Layer 3 of a small transformer language model trained on English Wikipedia (11 layers, counted from 0, width 128). Numbers have three digits each and are written without spaces.
A neuron's activation on a vector x is GELU(weights . x), where the dot is the dot product.

Input weights of the MLP neurons that the questions are about. A number n stands for (n - 500) times 0.00065.
n3: 569375450673605356620616541464578528511522520736446245575420445425408687379535665465337535528605609476407423479560520453713264493452394393532429552454561621522497414449438503846634673274546542652678665480517654500396558595438352722451361507374722624443493313402567479663517668410559390473438546260475314525342647477327560353357600652623507560389636339330462400483422497389368723520587
n6: 486569615606377583523559525612459497474393527407617427415569544573364413443536570577535386387421399484472485455513503586478510489492571471413480422506467714497473386416453415532424489567483542449484358332705471656425622595347698391396446526450517409640524489584536558542610514580516635461511586565432308463732290623617475676517454576473581479489392784613415297450435474378450439440670
n51: 490516404462565535568422497465626492581401498369643570569492440336532693619565446525615464474534461445513492521640564340429538554568607468645348567448447602465490453567446515443615463691718482490584329508465432506517523462582559489612635511546354439474411620556440557606414427564454586404497514635505582524587414306502557332528576374510544398384474319320449609372449510510441376470492
n58: 344450466736655445243405556531515425621445541414420573494431363412549418454603451340440557629469451432545513549436503588396550573684477451482555509580638526456583425393518518648613484476685421459620709697398622284500594553528491326534435509437371558441718395412451551540706592452662454563473627397469345627382387380361697636566547604512600669422488355430343606494492374563530446586542
n64: 512419494548703570463500545506379611427445506648447383478497430270481367655460485540629352472389521473494601461451395383616444454527655564692515461460662535381556537374464348570515494379485372415474527471494551547604476695500692544424379375704524497739509341412567458601309559455702549523578480433525686491344464590491622381394344506503421398480666340668435564359508261599437548491624
n89: 456512558674357613543548431483623581370252476398582588511542365458429519443508610574471416418492675484547465404425419614566349525514426543689417249378585395515448599453622621518387350615594574557611534462367626563559503464555339633475582619375391497535371483544365562701459448636410565390439435495660537558671541500484466395531503483544311551632452458579547607607503468480400418445621
n92: 475449494559562616629653768593736562344615476239615581291515339413427488598581326524510540494424612427589578516544282422558491559415562435553503482697491467561379485355669400393491519486604538341575603425617509389458337379243528761506425398488534432408384632358460537600708643531483544405424572557462350363627594603435410485454494390439637604500451475444442556618442465534528390512435
n116: 620462457409533589469439429416534585568485505493464573445602487537502568500488498671457463571456587570626420575333527419560519276484559375498521488533577422611398496493618621638523488489581596563469488482473509562333459602411475462495507301593532470469433426587551414635381416431504679480413571493545543455375423472531556504570485469518346482339491491484546404409409566458352549480582
n158: 465389590497732556634686560479494544518550531431514540374529386453640551566665500584345617607517636531642488424604466398512606556457511536550408480509397390494489425546631471540382476600476671531644321494514528565301608460481636440609454512547430369365438404433212365617393514279470545375442557455491425488608606461360362368433422334477562500489497479583503506717574631579616469249412
n159: 720529487229554494535542612487546528630466426425485384503453573432380478487382430469381411442521430264547467417542451623519638436497515567433413364349441326559385500493450509238718611374578730528414627441469557525354583416429616353305404670653522474464384478632628563415453559686536603510622497509406419454473556535691306567402439635491554744406278586571659577591521518579535430463789
n168: 534446771409361381632700354586467482412520515509566536516494609584503404370522469537384466591631593424680513621568625611625491345576553586503469586219647438404237438545396451552584379398339456593592537590383459400441563412370366557516458401597466551583577518616453534603345524564483528416546488446365481389656397380506463592531557566558609667488374599481724441550442309485276652416745
n206: 503568589465525497610433527554568522445524427495408428596580379458362535273531545500589541463659553627423593489455460629495600620574560601528508409480551596411552339664357628320520537424353419390564614489551578670423473394559536531441276383468566548608567541509556511304503486497331334618432565497593580477482492442487472280614495559543522532452528617595391421323461408434453712373294
n223: 514651478292763334555515489693518600579320274560279440511257423524478381471504374559545414285747312423546500435497507626532487493638330669496719611507552794329507531496696260553583519259478366385746724441528544484483535658493575496511367452749578313570220539515424629593443475475446434343387664382555411452527384762527695428608473566447449600517543439482416405551456538371479519591392
n236: 464476616594404532564610672582429769444528356231494458514612604444557555619626497311593589691419387539382417666519424426539451443513403383460601355242416583592328531665520578251634452594534396519541493477353562507478274487441569503390519381663490630429268530634593526588555503736659366511379330388281514503549623273443513500656570443539433577351401556631448451459435343434609632506683
n245: 447567500500530460666536739534422411616579310555494304643491486374360509473673348611574482391637362567435481446452431451409500485605539514581570441473335543534529455333476699397326454541615302437552601529465377513563486451492515540695350592523645489582557556240548625443594322556651500432556481633376439537362529474474536443301423675372658534529378604482413563579592616491512665529330
n254: 470396424748635555295469543507553437645561418612234454335577453519575474738449290485465527493538514447364433618397623660517559524387468468442589523616379481772605481640523358493480698469483490213477503546367642609384484362422587562605474361545791503383668587493551493571520517610465323383420472428500465027507576541522301568433547384493378659461587564520612550391670510530520412684473
n297: 476454414506509594455455544405500603163478454433503478591577299542673425473539461454531470440497512520503612485367469471620489566544455397512560574428538360451323573410603506643410543510503422362784458350382372510602650436431565555527636454568532448527531468630470482653538395762628431351371697609482412616519573661710712418571514419596327471429533595536538459562511288385556481416476
n304: 383636476680426653524515569254445301494434623523342559600568434370467578304485571494454529506384681509529463553579594434515743696567550438696440509670603449460359338472462523463399494513678524600349494557474639638460511442451340533348414473478620610409491509451432391371340575538675548481573541580560406515550402288449506573574524461616450375571494633413500416452434522711383423532527
n317: 519664423671657578446522356413537531631606518448485569526463425585526396359396648579497559418582560381519487403464319370407526654558553575591471491646521458610552458315661393392370439596599639479702447615433397497602357640465410519547418564527528335304464311575421656619543310701665402374232608379506516375553558410631494488491359376347503557461469534690491659381547337345475389439563
n318: 545584500583506546552454262523431326414458448503492562639672414466520481581679528481740500371593443550388438466451427407302534509444548503432500601509593467649492556462351475462543643551661491544486353420331566472392569481482480622600566386495506541561473422465341449360620453438784494389661358371474512523432616484492353441492325666539613497476551605411447563489548535607444681588333
n331: 587549627469433490449729576577497582402372552505620575694380455500505375557508583556500638373487384474558603473421464552534369495376333613524562473370591716674414477386619513455424525500481473593559564399495540655549547453393445560470526379444503580473418328486433591525637495540352630520450565516429366431421542482452495459521493589644535541446329652527419588406413472391527573265626
n339: 557328404425364355471435465473393692615438453547579608684436315518654406414649642419497262634700578576580392555623392394529697526519598361600428586458563506443475503500688358446334497489470458547630471316400554406368478337419465841503500361506455482566265570614655423491506434449630386686430473581536500302531503614494591515677482490626655522639574651373506391365566399484650483601413
n357: 673368350537617618600432443494582491466404291411455549402631608656625514625529462625548361586497541588509549553514545328385621550431437405515488578406506520575568514297410497436582377716565482545680377508322505546489591526519702572647520476472324516443601385524383526342491566540492500525351560438402428581389583310506477405395392491537544556587407485332489623636323470471572769668447
n410: 583427558271509408478431424695506586539434629801591506443553589526573440363469550541416373648459400582574487525441434524528457509405544595559336549622479595474357311555460649516525490514658303587527618346437418406539572770390396484434346583623478525717363359577519627568485573435646525348479601581412659605386369579568248310534494557625363542545398339572467379408422568666497575545540
n412: 466404628500497351475459412465394395389573353442337364579661417334532587408506699503301540519378491455632668512399470347451497494543385580534547432776651429670455532664488397613422388377585481635599544398578555493420470570358638420553401458570392435427670488613338429651595424436494582409705517491405694675415400534370404642621483626479478497485274587371536611527674562392611516376469
n417: 533582522391472485686506545531461445702373527593566340606448571463528357444500663681398512472422549416642506580494394420370398568503674600703348570395634529563431401621312377545522607531385398323585669444450500517482589521494560528438435390457567372497359282386512454319356584442483463770349474506450625465400500659354528705506432602371325500544427631327476532704569520585624394500402
n436: 494518564540476602509300535439488397668371431465353627473512505494566408797378455477239359467511420399468608568571534629436557551462559545485485424458563585686468475466535512549425567584542417486443559649669558470571756737406421457622440427486386449464199494451458367508692468468422452577474519511322482558294294657610396435462568494520497648341512515461509588531539351544612612543562
n442: 490745384361529645428406326570337503486356406645641426510564375536444381408490642479507417510630494399525298565534379497506664474490515500581588308647440611563626564450375418423367391555451393622512452566366406493334509557656411609331309377515561523308812436594477642494529645564624288363440470637490424576456468650426587238551509654399503494639635384643424514546632329580510520563561
n472: 634654465519460482590701431446665524600565562753302429632451446509500616447540392517478625587419457488461535620679497387576429559437698403411406366332440600475425517411451223490472481444575194509447454312420451678538584446463527554460458326483436604446332527471534417520494476509540500470591294464594613412529395497564589418353424450470636692618531509550782438465592692598512564422552
n487: 605669424542604536626460448549425503492401433529601458451553348438438619546649647348390463607530495492306409457525367567474507404435427378561602650661611434516492482481466526464682691521481315641513399497444443527695340505384636503505492440417508527339403340519631455594461440487507374425487453503470560549556562535467615459452610597599372497447558545419565475470421306495513389430402
n507: 645700421529664574525511650468452334431374271585385413514486545555347459457381245768525427482569500537297355462404456382421436469592731393524475766757520691442425490460531568584310382587500374352654605730588503621423676612442521561539375392556476357714523472406629514457294517566693578409740497429461468514548432631317678520479500666432409647343434493518537338447542586469569427463193

Each question shows a token from some text and the vector x that enters the MLP there. A number n stands for (n - 500) times 0.012.

"l": 506522485495578544514361544481422660448367617599499512645519600685347543501373277291485628604443493598382490657478563637570404522376454421610605527384453253540363562509535582564542331457407447480471481557722474276557362580417420571596556552425440389445629716422445520454544313421321470715436522575536524494543598563586485614572234550635511317672440379571501579523598404515610665457498
The three highest activations, in order: n297, n436, n89

"D": 475458420492599445585474574494524678322375629497515413628510646673510536545481286443534700559427377558360505565409673561536571555442596407538552561621273317513554698541478572544576501465465370700441466525689534287506517338517391464581577601464368417400474556345435462439458347459424550745429462461610493433500627604554390623561361531622557039653498444584496485566582445441530486419539
Which neuron fires most, and how strongly? n158, at about 0.12

"n": 523599370439619470551456464473452534440355628622543442677501692725480488535445361368383659468447402511393492626516552716508394546453497399585638497584399255550382628447478593676537391438426385576295451580567532284501403610590461471380533547258454412428575664457488447506455451533243462714596552494587585441510578551534481550465337632662593164577515429588349666397543528507548539507632
Which neuron fires most, and how strongly? n442, at about 0.2

"of ": 457488460472597496601437510451559468404329638480453452606450875674500548504398336350529605635410405596354562558458590601470641580511443538729526485685484329544433535577574516600529428482204478529354446458660370246479439476457357507507495572449345358372578650444570591617468421527479549703535396553532519519639620518481429723559211626484486315617523408538486516525485442425556607422498
Which two neurons fire most, strongest first? n412, n168

", ": 567530402415589550552444515577510534437351621628557455570500808643484596508371309349566702665519477630346390578465575525543533513339505519544620554596518325612494531390533462548605417424218509571442514608598391260467362504477461450450433570436417431427622713441492574612447309518475541650433311528470437402532732553546495691470260640592602213648531473489490537503487497380521515364553
Which neuron fires most, and how strongly? n487, at about 0.27

"\n\n": 544574394395572595638386498652504596463386485606495512657439684551440513589475349389628657480410431585315543545391634621460501581330536588564616485662417360578498472424570408592595392395366568530318463583584374264678384453499489530425466628503415270446534571413464540675529417499546477734448426477558434485602606516542404600524294721600475403642531359515551421514520473369409573429547
Which two neurons fire most, strongest first? n223, n487

" ": 563546339452550465540522516468446421450357575592454500753410715590379566492419306375562624450503465581374438625542649604462498600359500532557564539537441490569551523489499537663591420435257476585359528513668469261468465539438342446467445634359331426476550566468471608449442438567437623767582343508578459491548626531457356599475382603627492161676528449518487510591560542316579656492586
Which of these neurons fires most? n3

"ov": 560521295411670499543396361499437524411355684586515369658442619664496498480390326419452772561435481508411438562541649682640466505419619447519595506510420416599394523473463586623505468363403441627302514509675595325451427494620572428426585665295437540425525701381549382475503491497382603639504414544611617451557520552403375540531253611655464251667498374539456607493499483459491607583515
Which neuron fires most, and how strongly? n472, at about 0.14

"t ": 617512336516598549552462534482511557345348610587463470639369670717457575534387349327490587592455538560354418531388689630536551472494470519670523477505453453623454474453592664514606395463263491446431464469695510280397409613483553454564499582391413395368499729485493670584437410587365544690439428537493420449515655542501477594569226612612496205684472408514551557556492469338594622470481
Which neuron fires most, and how strongly? n357, at about 0.44

"ich ": 575534314507594584573429513523348592385368707596524363620480694635490603545386343334491733487525390577350418665431590606431491510485493458630637514579427491611517505409534357559541504426240468480395535564640329263464599588481424507585561678493377406497466541471474611613430478527400500643468377577598491398565630564485428633494259532569461504747495413538553419566590403355467659408446
Which neuron fires most, and how strongly? n223, at about 0.45

"ed ": 492590409471531608574501480445559555356318655574516522613425789652547549489305352282472622562452481517385543550377598666568505509432516557579525502547506381656491369470565675600627452533283519550308416433804515284456382498376394445498477559362430407436537649519498595587353413512430574679477440526498444504504644589478399625572310605628392166618568336535560524556406478457493661470462
Which of these neurons fires most? n116

". ": 530485379419602588585415442682462561554342580646591488554419764644482517636548350475608643479503504564349408537390643592563457572404441586536716548552459444590579458459624458573528403438277485469320508525624408260645375533427483524460480537369432408447495618457469596594458289443431477729466455553569430457543581539495367637553307690640488301647490422475549425550495502363427504345556
Which neuron fires most, and how strongly? n223, at about 0.63

"f": 452525409374500508481392488507524614502356689567522527727441696669479441502420201408553710594533590459372555579467635596557476503475505379561522521405428437505446495533463557518542461465451394596402401564665404306429289425612611410512567521381389305464476708520473551586406330461354622726433506509437557492538638581476441619647242629636526255763523378637536493497514420455619627417485
Which neuron fires most, and how strongly? n339, at about 0.13

"id": 673632432480636570563419540585480637313345627529481528732488707701570639561459350360383821519350457471445455594538585532615349441480551475501438452464480410498343502463583540551523447484432453590285438495669297321538344551428408514555580577422371456381543658418562508515430362427355577633431456356614614529473683526397397598502288593527539205643520392605535503585558522480485593517628
Which of these neurons fires most? n472

"9": 578561435470584519621350462570412658367335495535504477579495646717598604565414306333425650672475528605361423531536601671515456495375540520509588625492378449551565400597575561589504336495407443610479466514685449334646341437442401417576464553525402235368473758442518529533373384444363496630473407483535687467560591630526383603493271617637522146622500450593519423491435519521562592377491
The three highest activations, in order: n487, n410, n158

"d ": 534537396471598635580518508499486480371360613558494511707434678757535592525324316309527693422448464499380520528479668494413514494397554509553593594539436425631481529441539548521623471415278490548345385460616413308477480497422427551512518498398338232424543641451456661553401352577472566762479400389478468516516820538483390551519284602626589266586535493499609508637522559402566660471432
The three highest activations, in order: n357, n318, n331

"1 ": 573445431476544649554467492467491653377349551573481442673562753670382589526433296305447655622502529615374469521433584646491489572410491432535586596537516416593585507458531651565545344435228518521447440505640526302482408497452528441453459607472405280383473590468532535562462455577329549731522321580573496366570675532515385616558279689522591094696494466503606568573511432334581548465437
Which two neurons fire most, strongest first? n487, n357

"p": 561496466442590605583519407525552608422353652526572585802467577578585489498440323385427836579384514492315569587536645619524455487466478385495544543471443283488439484576542656531563421444424397540307447534604395296534333484556616426517510608495446282435502631440489615532448421481345541785459533503557475405461636542458389535524291654578485164630505408655441554546613366446578633376512
Which of these neurons fires most? n331

"z": 632548422427527525566456464546487540317403590456477449533406573688375580526431306400573697567427496620435446589534596691525307480525609436505641490642390331539389517510547596570555471496281456500461486338720449236474356624447535514588599525274350333350523736370409504492491368557395550655441458468584543466473550494470474615602310644669528247617571442655486628568548429520511668458576
Which of these neurons fires most? n92

"tic": 638575442496552610434582474492479435455365638481402475673478584566565542504474224475491796519463495472422456732507712599559377557320555517609549627524351439549452541516566511719539426398406458533287568412625519311425416561486410459518461624417445399522530678433445484378486491513318417787492455532534612406485534514430367607516362459632599214620517410598415487465594460381488665456611
The three highest activations, in order: n254, n472, n331

"ay ": 539549356571590523656399543498389459377318619576567466661412696562421572557395317339464714519470564543309499536319551614629505584432451489561524535467565469580442499363559638620542457483285412510477555524630490265512428588471449452493589737386419425499481655491546546598522466550299497675430420508480432407508644520498420668607250669638502355653480414558459426574520426353537690489403
Which of these neurons fires most? n3

"|": 613620490547551612667364509480514525403343609510540554489462760485547522664361280427540698546550438552332588584463678572540595460332454524545510533625436451506620573531438511669544368493226546641319463533660396269498412393426509469566520623326515492435414705446538568528492355439452564696524397428522500488470484424515420617513215694529477237647532319542489604521544453391469520396483
Which of these neurons fires most? n436

"con": 518427456436668662544478480434502584418385752457515517671406700638496515583437298418680810544427521564396523485449642576552604568522497457629534631434371412481469510560531581589583432424407445400305437599727392307426413442502528432445494544480424324450441635461382522522478341620318434726628421501507572575457658546444353569728321539527493277687465381504427526520700431415545458423559
The three highest activations, in order: n51, n158, n236

"y ": 478579359472569523548510579509488472421321558523514406641378667728453627520422325351503594562474508584338459585482658644593599550465488662593424586584524394545487483477510567614576388444300420490353486462654437272393455569472396415521470687474411372444539558492521541548449388510326512761515383454441449503511779510445384693605260724617506367612512466584444431549608419429539672475448
The three highest activations, in order: n417, n206, n507

"w": 531481512438549637631392424496381632460398652491464502573499749724505492550344380309506694576432539586508502641460734719611492436433465432636590488494336331559506419535573570542531445417328358483374456563625375313410287499429541492506527546377429252476455598486386490577404297508443566701435503547497525552524716550571471649605216581679477337620420356630514527508552467415610602488527
The three highest activations, in order: n236, n116, n168

"ar": 582581373481637444519407440389415636361361710643453457661566675654558481495454326462442689501523539561315440623483510620591493641347519542485564443542422392559436560544532529621525406389306493584347546502672437307548428692536524504478583648247341503405591585434421459481439437535288478708513600474520590486550503538484370668574239496626527182588436333655442601442458468507576527439619
Which neuron fires most, and how strongly? n410, at about 0.07

"c": 515491403407567676554483463401409561304375680509475503677460601765472515509420307389459673541405473486368454626434676604647423540439516518638620581539426363575458547589587550642503379441390422551253493524684462296469357531479614441522510640511471421494484626487416467525510445491347472803480487461470564484618579525507413660449336555569368203615561350553393580425640441377571623460630
Which of these neurons fires most? n64

"to ": 589577415524595550597424495421508515338297670485479521691427733652475662575332371371636759630456477558335453541499582533504573379449498503572617517605434370647492627564485499588495467497338460521328391392656407289449372411528504445541498488455356290499464670435550618579484361576463527625530382499548419533579676473511415628551193691549520327719498398543543420555412509415536600446478
Which neuron fires most, and how strongly? n318, at about 0.25

"re": 560505465565615619439409521484419480487374669511479456632528666633453546504472290432529741570465402534339501504412615622447525599411513453502459617439459254538523656549526519677473445376599465457311401506716431276491267470564374534495584694384425371453491633396388455490443473490385526708615458543638507508430737547466400561614283676548620253807459434592436611459679550503509513471454
Which neuron fires most, and how strongly? n318, at about 0.55

"on": 557552392395686445551389430490489543489330680556528512586588774613440551603424366462509759585467412544418470616415600586475408693385535459500465451606324423526424525488561674672576375443433408444325416540589512301500525499537496426416586649390377367435527524429404523529451461561266480714626528484568540520603525562496478566611260524651648074657384335560473586429521454539521463565591
Which of these neurons fires most? n51

"t": 527595416559647483397404529456486591353344626495487465730495595708474410546400431379457568564370445584298422605442611651448436534502537438531509554568392386459380553562482576715509384472499463494356550559648492260471376447636553457539549624311425422432588757421451572534549415529383556731518488359560471443475641528529489633618270653575532126650506364597437615447524463510568543460618
Which neuron fires most, and how strongly? n58, at about 0.84

"or": 406495347493643598527348527493478609300394637559505399610542609653534564519358273448542632551434521585405541521486554658652468644394539632577493456569494398469470509643582644579462378397287502445345447450657415305399375586487518432534499551434328263505652619439481469597421482510315555681454490539466597563572557571503355766596240648553643261658459348599415526451584413463508563569525
The three highest activations, in order: n412, n64, n206

"e": 556569433558530626605448518495421419424378597559568462656611681715481531525369281358562790571463455642377507532416575705528500493368548498592567406516505340505419511506587588552500397386376427433381446514670399279502261598554475536559635635417479298405498704480513567504528324507313556643494519486466503501436563571497511540576270639614543107758368319575596529505646447458443604389529
Which of these neurons fires most? n245

"our": 602548317324631586559448459488469634297375529558492527696487782623487496511467392435539720618440602579469537601468604617546519534484444459478500476422417445517426512550615696570512351376276506447441489475640431267503426542485481423440650553446401266442589786481505534530480428536439567666394471554414581425515603484423301617519290548629492167629448475644567475506589403528543627574434
Which of these neurons fires most? n236

"in": 663557358465574544533329482512488554429349749556514488681519697677503478401500323473539634565374419539467417581515540563538524563529512403527549520576392301508359563519580687682500414398496493518293412629682473282478439454464449474445536719437329520421541630389514465561422498488328554650636442462569569492498652570464325631448301548539536280727509370505410665509582445490421486536596
Which two neurons fire most, strongest first? n304, n89

"ear": 545603381340578582567493459485507582384346700522493494756426791671617465573435453346433828545399513556340594653523656658561532554438468474505491567347363455468458496628483738644587373396380516550305541538639409335459223603546465467467617593377446382461490566506519507521475351460498472620455536509439615459483567485497317562472308580537470197557438428577579525489522450501605630421397
Which two neurons fire most, strongest first? n236, n410